Layer 6 of a small transformer language model trained on English Wikipedia (9 layers, counted from 0, width 64).
A neuron's activation on a vector x is GELU(weights . x + bias), where the dot is the dot product.

Input weights of the MLP neurons that the questions are about. A number n stands for (n - 500) times 0.0013.
n1 (bias -0.023): 495,400,257,397,461,553,343,537,486,462,540,598,421,484,305,598,492,337,378,489,645,699,520,526,550,519,380,682,394,408,552,470,682,628,269,571,485,525,749,272,682,489,365,572,593,490,466,528,485,563,336,362,622,315,397,511,710,529,606,609,480,442,450,628
n15 (bias -0.058): 494,374,415,383,448,589,521,465,405,433,486,634,427,589,639,544,406,506,586,630,341,624,643,417,495,466,626,370,719,407,791,575,296,462,541,466,632,531,383,83,496,577,320,602,477,367,331,412,699,491,278,365,574,270,594,460,701,424,578,545,354,512,603,513
n24 (bias -0.029): 590,417,471,339,374,511,341,658,409,522,467,506,599,528,382,764,572,424,432,486,336,799,552,710,391,524,591,587,422,578,361,554,683,472,351,600,648,312,305,722,453,457,613,396,475,672,473,363,322,320,696,482,469,537,764,346,608,595,418,703,132,555,557,520
n35 (bias -0.054): 229,558,743,378,718,524,653,440,397,467,429,652,489,621,416,303,563,375,364,505,551,782,452,367,567,432,560,385,526,716,467,261,530,529,404,614,661,684,473,416,491,433,643,652,648,631,449,334,590,545,493,304,660,479,337,530,276,593,283,205,316,520,534,568
n43 (bias -0.043): 732,183,292,540,483,588,365,659,498,450,424,279,541,587,493,385,506,177,558,523,598,368,786,594,73,418,671,676,495,356,570,479,564,563,338,504,567,631,450,326,442,561,541,527,444,510,413,508,494,491,576,633,636,403,468,495,681,495,390,709,337,315,274,790
n50 (bias -0.011): 516,651,364,455,583,571,485,207,537,571,713,709,735,534,655,528,539,520,527,491,567,540,445,355,364,344,559,667,670,722,430,250,693,485,452,258,671,458,587,540,361,468,264,564,682,446,335,512,637,544,396,453,489,286,397,308,346,294,466,687,376,636,683,650
n73 (bias -0.029): 411,565,516,665,502,354,229,493,340,351,278,415,396,184,547,695,450,530,198,532,404,548,657,556,410,353,517,674,358,633,281,444,351,607,612,423,686,763,607,772,596,720,496,386,530,252,484,671,665,436,522,321,489,430,900,692,502,479,560,731,472,666,396,571
n78 (bias -0.036): 451,261,491,437,636,414,679,472,561,443,434,558,547,502,356,365,400,369,590,567,252,726,698,719,702,315,510,587,377,591,440,434,351,466,488,352,493,463,623,326,399,623,433,617,289,573,499,440,606,260,743,329,645,578,593,496,587,602,576,532,386,561,459,645
n82 (bias -0.069): 558,617,245,936,430,419,362,368,575,647,702,564,477,464,416,478,596,435,389,561,453,364,685,630,367,508,326,596,361,543,388,509,589,662,335,470,534,366,211,610,529,467,512,466,381,483,432,691,330,328,726,505,621,390,514,722,546,547,453,278,447,703,663,605
n84 (bias -0.049): 694,476,254,437,490,503,581,441,408,420,549,538,546,667,596,451,284,528,465,557,499,525,488,493,249,398,580,810,538,496,342,296,449,492,425,470,509,379,499,754,613,567,540,806,705,565,447,690,541,216,510,769,493,426,646,559,510,387,453,530,349,422,605,485
n85 (bias -0.023): 512,467,372,436,459,414,392,528,552,517,652,528,469,460,576,344,505,498,289,672,482,623,641,566,314,404,644,602,464,473,573,553,429,684,606,613,448,414,577,279,506,599,444,731,466,348,445,627,348,545,440,553,589,457,550,468,487,673,352,106,425,664,371,569
n88 (bias -0.028): 463,711,313,315,521,687,323,551,731,588,505,309,552,463,635,406,396,466,516,644,488,643,583,510,707,645,535,647,261,554,312,330,539,474,543,455,502,550,616,374,164,652,482,585,354,517,613,554,679,539,488,413,417,180,602,183,551,579,350,419,585,588,506,584
n89 (bias -0.050): 488,663,602,651,491,386,470,517,499,570,601,559,424,463,679,687,346,242,471,735,564,724,611,611,549,471,573,507,336,489,389,465,288,639,743,536,553,461,462,296,487,523,601,532,622,495,451,452,476,314,305,295,582,371,443,214,301,577,589,196,533,506,466,560
n94 (bias -0.025): 609,253,268,225,410,702,479,476,619,362,527,589,371,416,598,578,660,466,225,677,474,778,634,475,604,555,601,518,438,583,348,671,209,441,524,425,607,694,366,591,550,585,200,340,668,555,363,558,426,682,368,396,475,589,219,307,553,452,479,569,642,581,636,259
n103 (bias -0.029): 421,552,668,489,385,480,372,438,330,358,619,513,492,371,378,447,419,498,460,531,422,622,591,484,428,249,572,336,202,613,512,552,749,501,517,649,494,551,245,448,372,662,493,604,576,524,655,764,571,394,555,411,623,760,563,304,511,514,635,384,417,494,441,458
n105 (bias -0.052): 478,361,548,383,611,547,391,719,583,500,326,597,451,431,565,597,396,653,426,580,250,674,698,335,718,518,400,504,389,657,439,803,519,744,450,519,493,642,712,494,459,464,726,309,449,547,214,464,473,594,400,427,576,410,698,560,550,332,405,444,333,555,672,487
n117 (bias -0.046): 450,447,402,777,330,480,404,364,379,353,455,433,510,574,308,431,504,553,485,314,279,559,736,505,472,631,667,814,481,389,445,656,348,433,339,246,663,472,355,271,557,583,315,565,438,439,470,787,607,201,530,364,527,473,622,575,517,542,470,766,477,777,775,479
n126 (bias -0.016): 627,464,387,372,215,445,424,434,574,536,306,521,419,405,459,234,584,488,539,451,633,546,459,240,611,664,548,407,610,503,639,543,523,470,274,566,592,639,571,326,564,372,760,349,760,669,417,889,371,383,469,441,376,675,635,388,593,353,316,554,602,698,675,620
n133 (bias -0.067): 651,610,501,525,306,488,291,449,364,350,664,473,566,560,667,565,411,499,386,741,455,537,561,482,387,512,495,578,699,550,683,626,379,435,579,529,554,689,621,718,372,442,545,629,451,651,333,457,440,386,424,307,439,387,313,593,417,393,604,289,404,691,717,355
n135 (bias -0.055): 686,468,365,544,340,519,479,423,572,334,438,412,343,418,439,191,299,370,723,505,363,457,434,375,458,623,649,330,357,463,264,569,725,371,594,625,588,672,543,717,360,554,648,476,437,694,478,473,545,518,417,589,426,565,597,273,553,313,580,567,600,649,795,537
n146 (bias -0.085): 333,386,545,770,465,533,372,636,329,533,201,437,698,430,257,929,218,300,273,335,691,537,423,553,364,692,928,451,344,490,518,221,337,795,487,686,765,630,576,459,368,477,736,499,532,725,438,321,315,372,526,244,793,453,695,496,311,629,511,453,394,629,448,491
n148 (bias -0.052): 536,578,561,339,534,455,612,682,479,524,503,782,638,447,611,598,586,209,283,410,400,449,449,344,549,576,769,520,446,620,230,541,636,639,280,300,520,567,453,469,477,386,657,413,632,691,325,498,435,669,318,408,418,574,340,550,454,417,542,582,488,476,651,554
n155 (bias -0.017): 769,377,152,411,554,487,484,389,459,395,218,592,465,480,618,516,643,445,422,527,391,478,577,268,538,498,526,323,385,581,510,529,655,640,283,638,605,350,687,609,642,433,602,588,233,535,678,467,526,238,563,396,660,326,432,632,629,377,362,507,550,350,485,515
n160 (bias -0.038): 562,388,348,398,315,730,518,600,432,481,348,648,558,368,334,556,666,189,357,663,420,599,860,551,434,444,543,456,305,547,582,572,461,548,463,517,455,487,670,502,406,576,498,469,680,471,426,362,548,655,492,480,673,379,537,405,476,535,537,596,516,330,475,519
n161 (bias -0.039): 384,481,447,441,495,520,414,409,341,559,579,396,730,545,487,420,420,200,360,570,465,465,491,724,612,220,739,537,409,448,445,384,407,582,592,413,543,405,584,643,517,583,668,789,425,469,386,467,457,890,273,389,717,650,833,302,386,289,387,360,579,437,556,660
n162 (bias -0.041): 557,670,632,812,637,354,481,378,448,710,536,268,598,387,722,523,512,585,504,650,557,353,475,474,183,551,268,525,406,588,241,567,672,419,550,452,551,347,487,458,448,512,382,595,505,386,516,619,466,510,636,490,519,553,777,451,461,454,522,377,398,463,442,531
n169 (bias -0.060): 706,438,623,770,790,293,441,703,428,173,420,526,639,541,357,410,638,427,506,795,409,574,423,579,423,502,655,548,471,559,257,347,602,486,529,545,581,484,441,629,443,603,452,422,204,432,481,486,543,604,376,593,658,592,351,494,541,579,665,267,456,246,386,523
n171 (bias -0.022): 644,375,219,723,660,411,196,647,787,477,430,499,424,494,406,432,506,525,420,444,453,685,673,538,354,441,627,340,466,573,580,474,482,583,503,367,598,476,630,606,462,416,458,633,516,281,447,638,471,550,589,333,716,618,671,719,325,306,335,566,569,500,363,353
n173 (bias -0.058): 554,223,383,442,454,252,477,692,685,453,224,521,437,371,296,402,434,432,681,458,203,500,532,368,412,526,810,632,303,686,569,481,420,624,498,213,588,848,852,384,374,532,585,428,771,519,550,323,30,383,517,555,693,587,416,382,434,695,497,675,573,587,373,589
n183 (bias -0.063): 505,364,404,700,568,402,585,479,264,494,411,492,513,484,539,252,449,138,660,742,571,588,279,600,440,392,557,544,348,521,565,226,537,453,724,611,571,652,772,595,402,641,646,563,440,552,493,502,678,520,436,439,733,644,727,386,429,567,331,224,415,411,189,567
n187 (bias -0.044): 638,592,377,474,454,522,422,579,265,328,713,642,537,443,648,559,307,217,723,233,464,605,649,621,442,705,376,585,318,488,239,431,474,624,504,136,635,424,554,448,535,547,554,428,369,419,429,441,498,301,701,725,532,349,556,343,668,365,738,740,530,681,645,472
n189 (bias -0.012): 285,405,561,502,421,644,349,642,631,582,440,655,697,334,466,619,529,360,525,561,547,598,404,492,746,538,600,467,691,694,548,381,568,599,306,555,642,463,315,360,459,679,404,592,537,514,193,506,550,627,255,302,654,278,773,385,454,294,462,415,572,340,365,471

Each question shows a token from some text and the vector x that enters the MLP there. A number n stands for (n - 500) times 0.017.

" ": 470,475,580,583,574,457,537,501,508,443,542,578,315,606,536,567,431,500,481,479,509,498,479,474,473,508,558,563,475,630,480,545,437,501,484,613,285,622,534,438,524,449,549,422,427,407,457,501,594,505,551,474,391,449,542,491,454,472,474,545,576,507,600,363
The neuron with the highest activation: n105

",": 457,488,595,579,432,473,489,456,534,535,583,559,434,566,448,558,498,493,535,536,500,543,396,539,490,541,531,444,534,577,476,513,520,538,406,523,86,519,503,435,517,550,479,411,519,428,429,544,485,454,497,543,496,468,467,591,502,470,554,589,485,533,549,536
The neuron with the highest activation: n82

" a": 601,472,438,510,523,503,564,484,436,562,546,454,506,560,446,496,491,469,460,555,531,565,346,475,489,520,583,481,514,591,502,513,424,483,411,533,104,528,535,488,599,499,564,457,459,497,551,460,488,462,545,579,572,523,500,514,458,540,453,570,561,466,541,427
The most active neuron and its activation: n84, at about 1.3

"av": 550,575,582,569,551,421,482,460,585,458,528,454,347,546,429,558,459,550,459,502,529,482,579,467,530,603,502,373,591,514,536,533,545,528,380,469,301,523,469,421,465,512,453,438,508,459,729,488,552,490,563,496,363,448,395,514,411,595,503,561,505,516,573,546
The neuron with the highest activation: n117

"ff": 475,413,582,534,474,415,534,408,526,513,579,577,478,528,577,505,473,558,559,401,517,478,540,429,559,508,519,333,528,567,584,532,464,526,523,412,208,541,523,507,573,494,426,466,448,505,654,454,500,542,538,554,539,550,514,474,427,502,455,553,517,324,466,582
Which two neurons fire most, strongest first? n173, n155

" wh": 456,568,374,508,414,526,506,450,389,467,583,450,459,532,516,533,500,543,332,501,545,427,387,621,470,485,529,409,583,560,586,509,484,505,469,609,271,473,566,446,518,608,513,448,456,441,551,474,544,564,560,626,519,435,487,474,491,408,576,614,617,432,524,534
Which three neurons fire most, strongest first? n1, n160, n161

" of": 487,492,594,501,497,492,473,425,575,482,572,509,525,481,435,544,468,529,502,609,517,577,406,521,552,578,591,444,518,580,545,556,500,455,435,572,74,524,546,594,496,480,477,533,432,425,450,468,469,498,529,532,510,454,507,547,466,529,504,511,496,432,480,496
The neuron with the highest activation: n169

" In": 430,527,636,463,610,446,566,502,529,523,459,491,463,444,534,496,488,448,487,537,536,578,433,490,544,596,532,381,550,532,504,519,508,523,489,591,154,545,588,625,482,519,543,483,444,496,567,469,504,498,621,499,385,427,518,519,450,529,435,554,564,459,389,402
Which two neurons fire most, strongest first? n35, n183

"cess": 426,519,502,507,523,531,455,384,485,486,564,554,462,560,538,547,506,434,506,463,534,502,564,447,500,461,570,464,447,512,528,572,465,540,500,448,118,514,518,556,539,539,460,503,386,410,542,472,565,570,604,577,516,519,507,592,425,508,455,539,607,495,511,400
Which three neurons fire most, strongest first? n171, n160, n161

"ok": 410,466,569,435,470,451,582,393,473,463,535,509,477,560,603,615,499,450,510,518,513,493,461,483,583,573,518,516,446,498,551,569,409,478,494,531,173,537,465,498,510,538,416,522,502,430,715,580,462,528,541,509,396,552,501,472,425,552,525,510,594,421,519,486
The neuron with the highest activation: n94

" can": 541,417,517,437,476,525,456,444,372,595,546,501,445,596,585,494,566,610,439,515,496,521,376,510,456,563,525,488,459,582,556,569,486,508,425,494,155,431,545,524,550,518,496,456,416,441,578,461,514,493,541,624,595,501,458,484,532,502,522,518,522,432,541,495
The most active neuron and its activation: n155, at about 1.8

"ous": 572,435,515,472,607,452,551,485,488,506,554,493,422,517,555,592,475,475,536,513,552,463,551,550,539,442,507,380,550,537,518,624,434,537,440,438,220,435,463,540,599,526,440,535,420,394,590,462,519,438,585,596,510,552,628,446,428,534,538,472,464,354,512,506
The most active neuron and its activation: n78, at about 1.6

" N": 515,476,603,458,492,429,494,479,556,541,531,439,377,594,479,495,468,527,469,467,534,667,526,554,505,568,500,405,541,533,417,432,489,410,476,569,232,496,522,486,490,510,538,478,424,479,753,517,514,530,460,523,412,448,524,530,457,554,528,602,560,392,521,497
The neuron with the highest activation: n88

"os": 364,533,471,565,516,419,534,449,498,514,573,517,366,540,636,578,434,518,523,554,550,545,468,526,495,558,538,455,561,387,548,596,388,544,397,496,215,519,492,501,545,498,529,525,441,439,636,507,509,545,586,507,389,500,510,516,526,592,485,502,530,466,394,430
The neuron with the highest activation: n85

" in": 473,456,589,502,545,488,553,431,527,503,519,522,497,476,498,527,464,472,473,584,495,570,368,517,530,582,622,468,539,563,469,585,512,508,440,530,66,545,579,595,456,491,494,459,453,479,460,509,492,467,583,538,482,504,520,502,474,567,501,511,499,470,448,459
Which two neurons fire most, strongest first? n169, n105

" Sm": 519,422,546,457,585,448,486,354,460,470,570,564,420,467,510,538,420,534,532,518,509,611,383,493,508,608,498,466,636,576,584,525,509,456,502,465,262,476,465,513,408,495,549,401,440,523,648,501,474,509,638,585,395,468,469,508,511,413,588,627,558,451,497,504
The neuron with the highest activation: n187

" m": 504,472,463,501,536,500,610,467,447,449,599,411,425,573,435,572,436,533,431,536,599,533,424,600,425,534,563,411,549,480,512,452,550,475,442,572,208,553,539,511,471,537,554,466,466,445,664,400,531,451,432,591,531,518,507,423,469,497,556,605,551,455,564,513
The most active neuron and its activation: n135, at about 1

"ace": 439,464,513,471,495,465,677,534,471,495,462,550,553,570,476,601,467,486,490,515,488,462,511,525,509,542,449,458,525,533,553,584,511,501,501,515,97,499,446,467,520,491,481,500,510,430,599,389,515,489,601,537,483,420,578,502,457,460,430,634,518,507,549,551
The neuron with the highest activation: n160

" P": 457,509,631,531,492,391,540,431,466,451,501,480,381,555,493,557,409,506,558,491,531,549,499,570,505,525,478,490,475,514,538,441,524,446,471,573,198,513,496,557,524,516,560,367,429,509,731,527,525,517,510,471,441,488,532,500,489,605,455,564,491,469,639,466
Which two neurons fire most, strongest first? n103, n135

"ander": 426,525,489,500,430,455,572,437,504,564,561,478,477,560,488,509,443,415,536,528,536,464,587,488,578,598,530,402,491,525,589,563,585,578,408,538,155,462,530,469,539,528,426,500,536,402,530,454,536,494,607,553,433,416,567,544,528,468,545,547,523,383,513,440
The neuron with the highest activation: n160

"act": 408,465,578,481,472,542,529,437,523,558,559,524,499,540,413,528,545,445,482,411,407,520,466,474,484,480,481,335,493,547,548,616,470,558,496,515,166,530,505,454,462,507,457,460,491,441,621,436,561,610,586,508,498,526,568,580,382,536,489,540,606,541,534,508
The most active neuron and its activation: n160, at about 1.4

"int": 414,419,642,470,508,518,603,394,492,533,589,510,486,554,537,577,443,515,568,452,530,451,436,480,507,468,559,509,513,473,544,583,514,511,476,438,173,432,441,552,550,459,439,478,488,498,664,401,542,601,522,436,500,551,482,486,489,453,479,630,476,460,485,594
The neuron with the highest activation: n161

" be": 520,411,468,442,481,476,529,477,475,651,475,407,495,612,553,491,551,610,489,532,520,528,460,602,447,580,631,519,481,526,519,588,492,545,370,445,172,503,558,573,490,531,498,419,439,447,502,450,529,465,578,552,455,561,494,507,517,512,495,497,499,435,495,422
The neuron with the highest activation: n24

" b": 415,474,500,562,463,543,486,391,412,566,558,458,512,568,418,599,422,545,459,541,547,502,440,461,493,491,547,454,597,511,513,493,489,459,483,571,203,575,546,480,489,549,514,336,436,525,678,495,528,429,526,554,523,575,555,447,402,516,476,660,509,447,548,505
Which two neurons fire most, strongest first? n146, n103

"es": 441,480,516,565,410,485,618,520,480,561,606,422,348,588,456,487,470,472,505,533,545,439,499,521,458,550,539,467,522,478,427,580,536,594,354,551,164,500,434,507,542,498,520,396,476,459,536,468,483,534,604,573,467,524,498,520,569,523,498,559,470,528,564,525
The most active neuron and its activation: n82, at about 2.7

"l": 493,337,594,472,482,479,581,440,537,522,544,491,347,507,446,566,455,480,486,458,451,510,487,457,419,522,586,488,595,565,562,630,488,465,393,544,274,561,555,562,490,518,500,391,470,380,651,496,486,500,472,599,545,454,578,518,594,483,524,644,537,464,454,472
The most active neuron and its activation: n173, at about 2.5

"ut": 476,535,607,559,543,484,494,495,425,516,529,493,372,514,608,591,487,431,509,564,449,426,459,481,516,539,519,479,489,588,469,667,372,489,394,562,216,517,503,593,499,552,431,446,417,456,508,569,537,465,661,473,424,525,557,523,484,529,484,565,454,476,491,501
The most active neuron and its activation: n73, at about 2.6

"29": 447,528,706,571,547,473,551,443,494,531,524,535,468,616,527,598,399,560,525,551,532,547,463,525,512,530,417,545,561,600,530,539,429,532,358,529,263,516,468,467,510,511,467,501,401,469,408,508,560,423,597,441,419,419,513,497,394,420,502,601,621,452,458,460
Which two neurons fire most, strongest first? n189, n162

" p": 451,434,619,525,501,501,573,372,421,500,516,492,449,561,485,542,406,553,540,488,562,540,429,550,476,495,526,482,487,510,543,499,558,484,478,490,285,522,446,497,519,520,624,398,408,473,682,412,531,482,503,554,487,507,545,480,471,672,463,647,388,351,610,511
The neuron with the highest activation: n24

"ation": 458,508,584,499,541,474,550,463,531,498,542,503,489,547,503,549,417,510,517,549,558,555,527,537,519,526,374,495,463,411,491,614,418,495,521,467,118,547,472,502,560,572,570,556,432,386,540,482,545,537,528,537,463,477,539,540,398,558,476,542,581,415,493,425
The neuron with the highest activation: n89

"ially": 494,458,560,496,496,482,434,435,503,571,553,461,515,604,501,538,554,532,515,532,492,570,480,514,457,499,546,531,521,552,521,541,517,531,379,477,54,487,528,492,551,551,467,480,427,438,459,484,551,516,577,534,514,506,506,540,520,479,467,488,574,453,505,439
Which two neurons fire most, strongest first? n85, n1

" and": 530,518,545,569,462,499,480,384,519,506,545,501,456,520,492,490,533,514,518,568,492,536,384,520,504,551,505,453,553,532,533,568,488,524,425,552,34,537,554,467,540,519,537,466,463,472,463,489,484,513,581,567,533,428,513,471,526,508,486,558,530,440,515,503
Which two neurons fire most, strongest first? n1, n126

" br": 481,543,496,404,507,565,492,482,506,586,560,537,439,530,474,641,457,523,411,453,551,585,518,494,429,460,544,406,664,458,515,544,523,457,400,531,251,421,456,503,454,574,533,372,453,455,617,497,538,466,558,580,591,492,476,429,455,468,646,646,544,403,490,474
The most active neuron and its activation: n24, at about 1.3

"ins": 403,420,563,534,486,492,660,532,504,577,543,463,463,577,541,507,511,510,501,508,511,491,513,499,452,508,557,418,536,456,445,680,507,458,457,448,165,544,420,469,571,514,473,493,435,444,530,459,497,557,663,529,509,423,541,549,479,533,414,545,484,425,497,551
The most active neuron and its activation: n43, at about 1.1

"ig": 438,504,665,521,531,454,565,474,498,576,456,438,439,487,533,520,518,471,470,551,534,494,573,478,532,546,512,469,557,525,684,556,423,458,417,501,248,473,440,399,481,513,486,379,599,381,547,574,515,505,673,521,522,573,539,482,459,523,422,561,441,352,544,544
The most active neuron and its activation: n126, at about 1.4

"ies": 420,389,502,507,461,520,597,494,484,531,550,470,473,577,510,506,477,503,447,499,522,544,539,563,493,566,468,540,479,463,478,647,523,519,432,473,92,524,466,437,548,510,486,489,457,415,494,439,573,509,586,529,496,420,509,544,539,582,505,605,538,487,488,509
The neuron with the highest activation: n1

"ic": 457,493,474,494,430,478,628,454,506,486,518,445,418,504,496,577,449,493,461,560,557,557,543,569,453,523,535,527,562,561,589,563,444,495,459,483,176,447,438,519,513,418,477,400,588,403,608,488,547,541,550,531,600,599,415,578,407,448,426,613,483,477,599,518
The most active neuron and its activation: n94, at about 1.3

"p": 462,428,586,523,447,499,551,399,504,355,531,324,431,546,527,561,434,507,608,445,486,487,436,539,433,485,493,446,462,548,565,558,539,573,474,478,279,490,505,562,502,516,554,476,482,502,670,484,583,515,451,631,470,611,490,509,408,522,408,655,436,500,566,544
Which two neurons fire most, strongest first? n135, n103

" d": 372,463,490,576,529,477,591,507,439,527,547,464,466,576,461,598,439,544,502,463,576,578,407,475,396,634,625,503,485,534,497,535,475,504,447,606,251,504,527,471,485,458,490,416,438,505,674,423,520,473,435,559,500,456,466,566,476,546,463,492,487,402,665,516
The neuron with the highest activation: n146

"der": 465,534,651,554,498,449,498,562,466,489,528,511,485,551,475,579,462,491,500,512,459,400,544,488,507,582,417,451,500,481,524,612,466,500,429,540,98,498,570,488,534,520,527,532,502,434,619,567,521,494,510,499,435,442,427,517,403,584,537,555,517,512,527,469
Which two neurons fire most, strongest first? n133, n162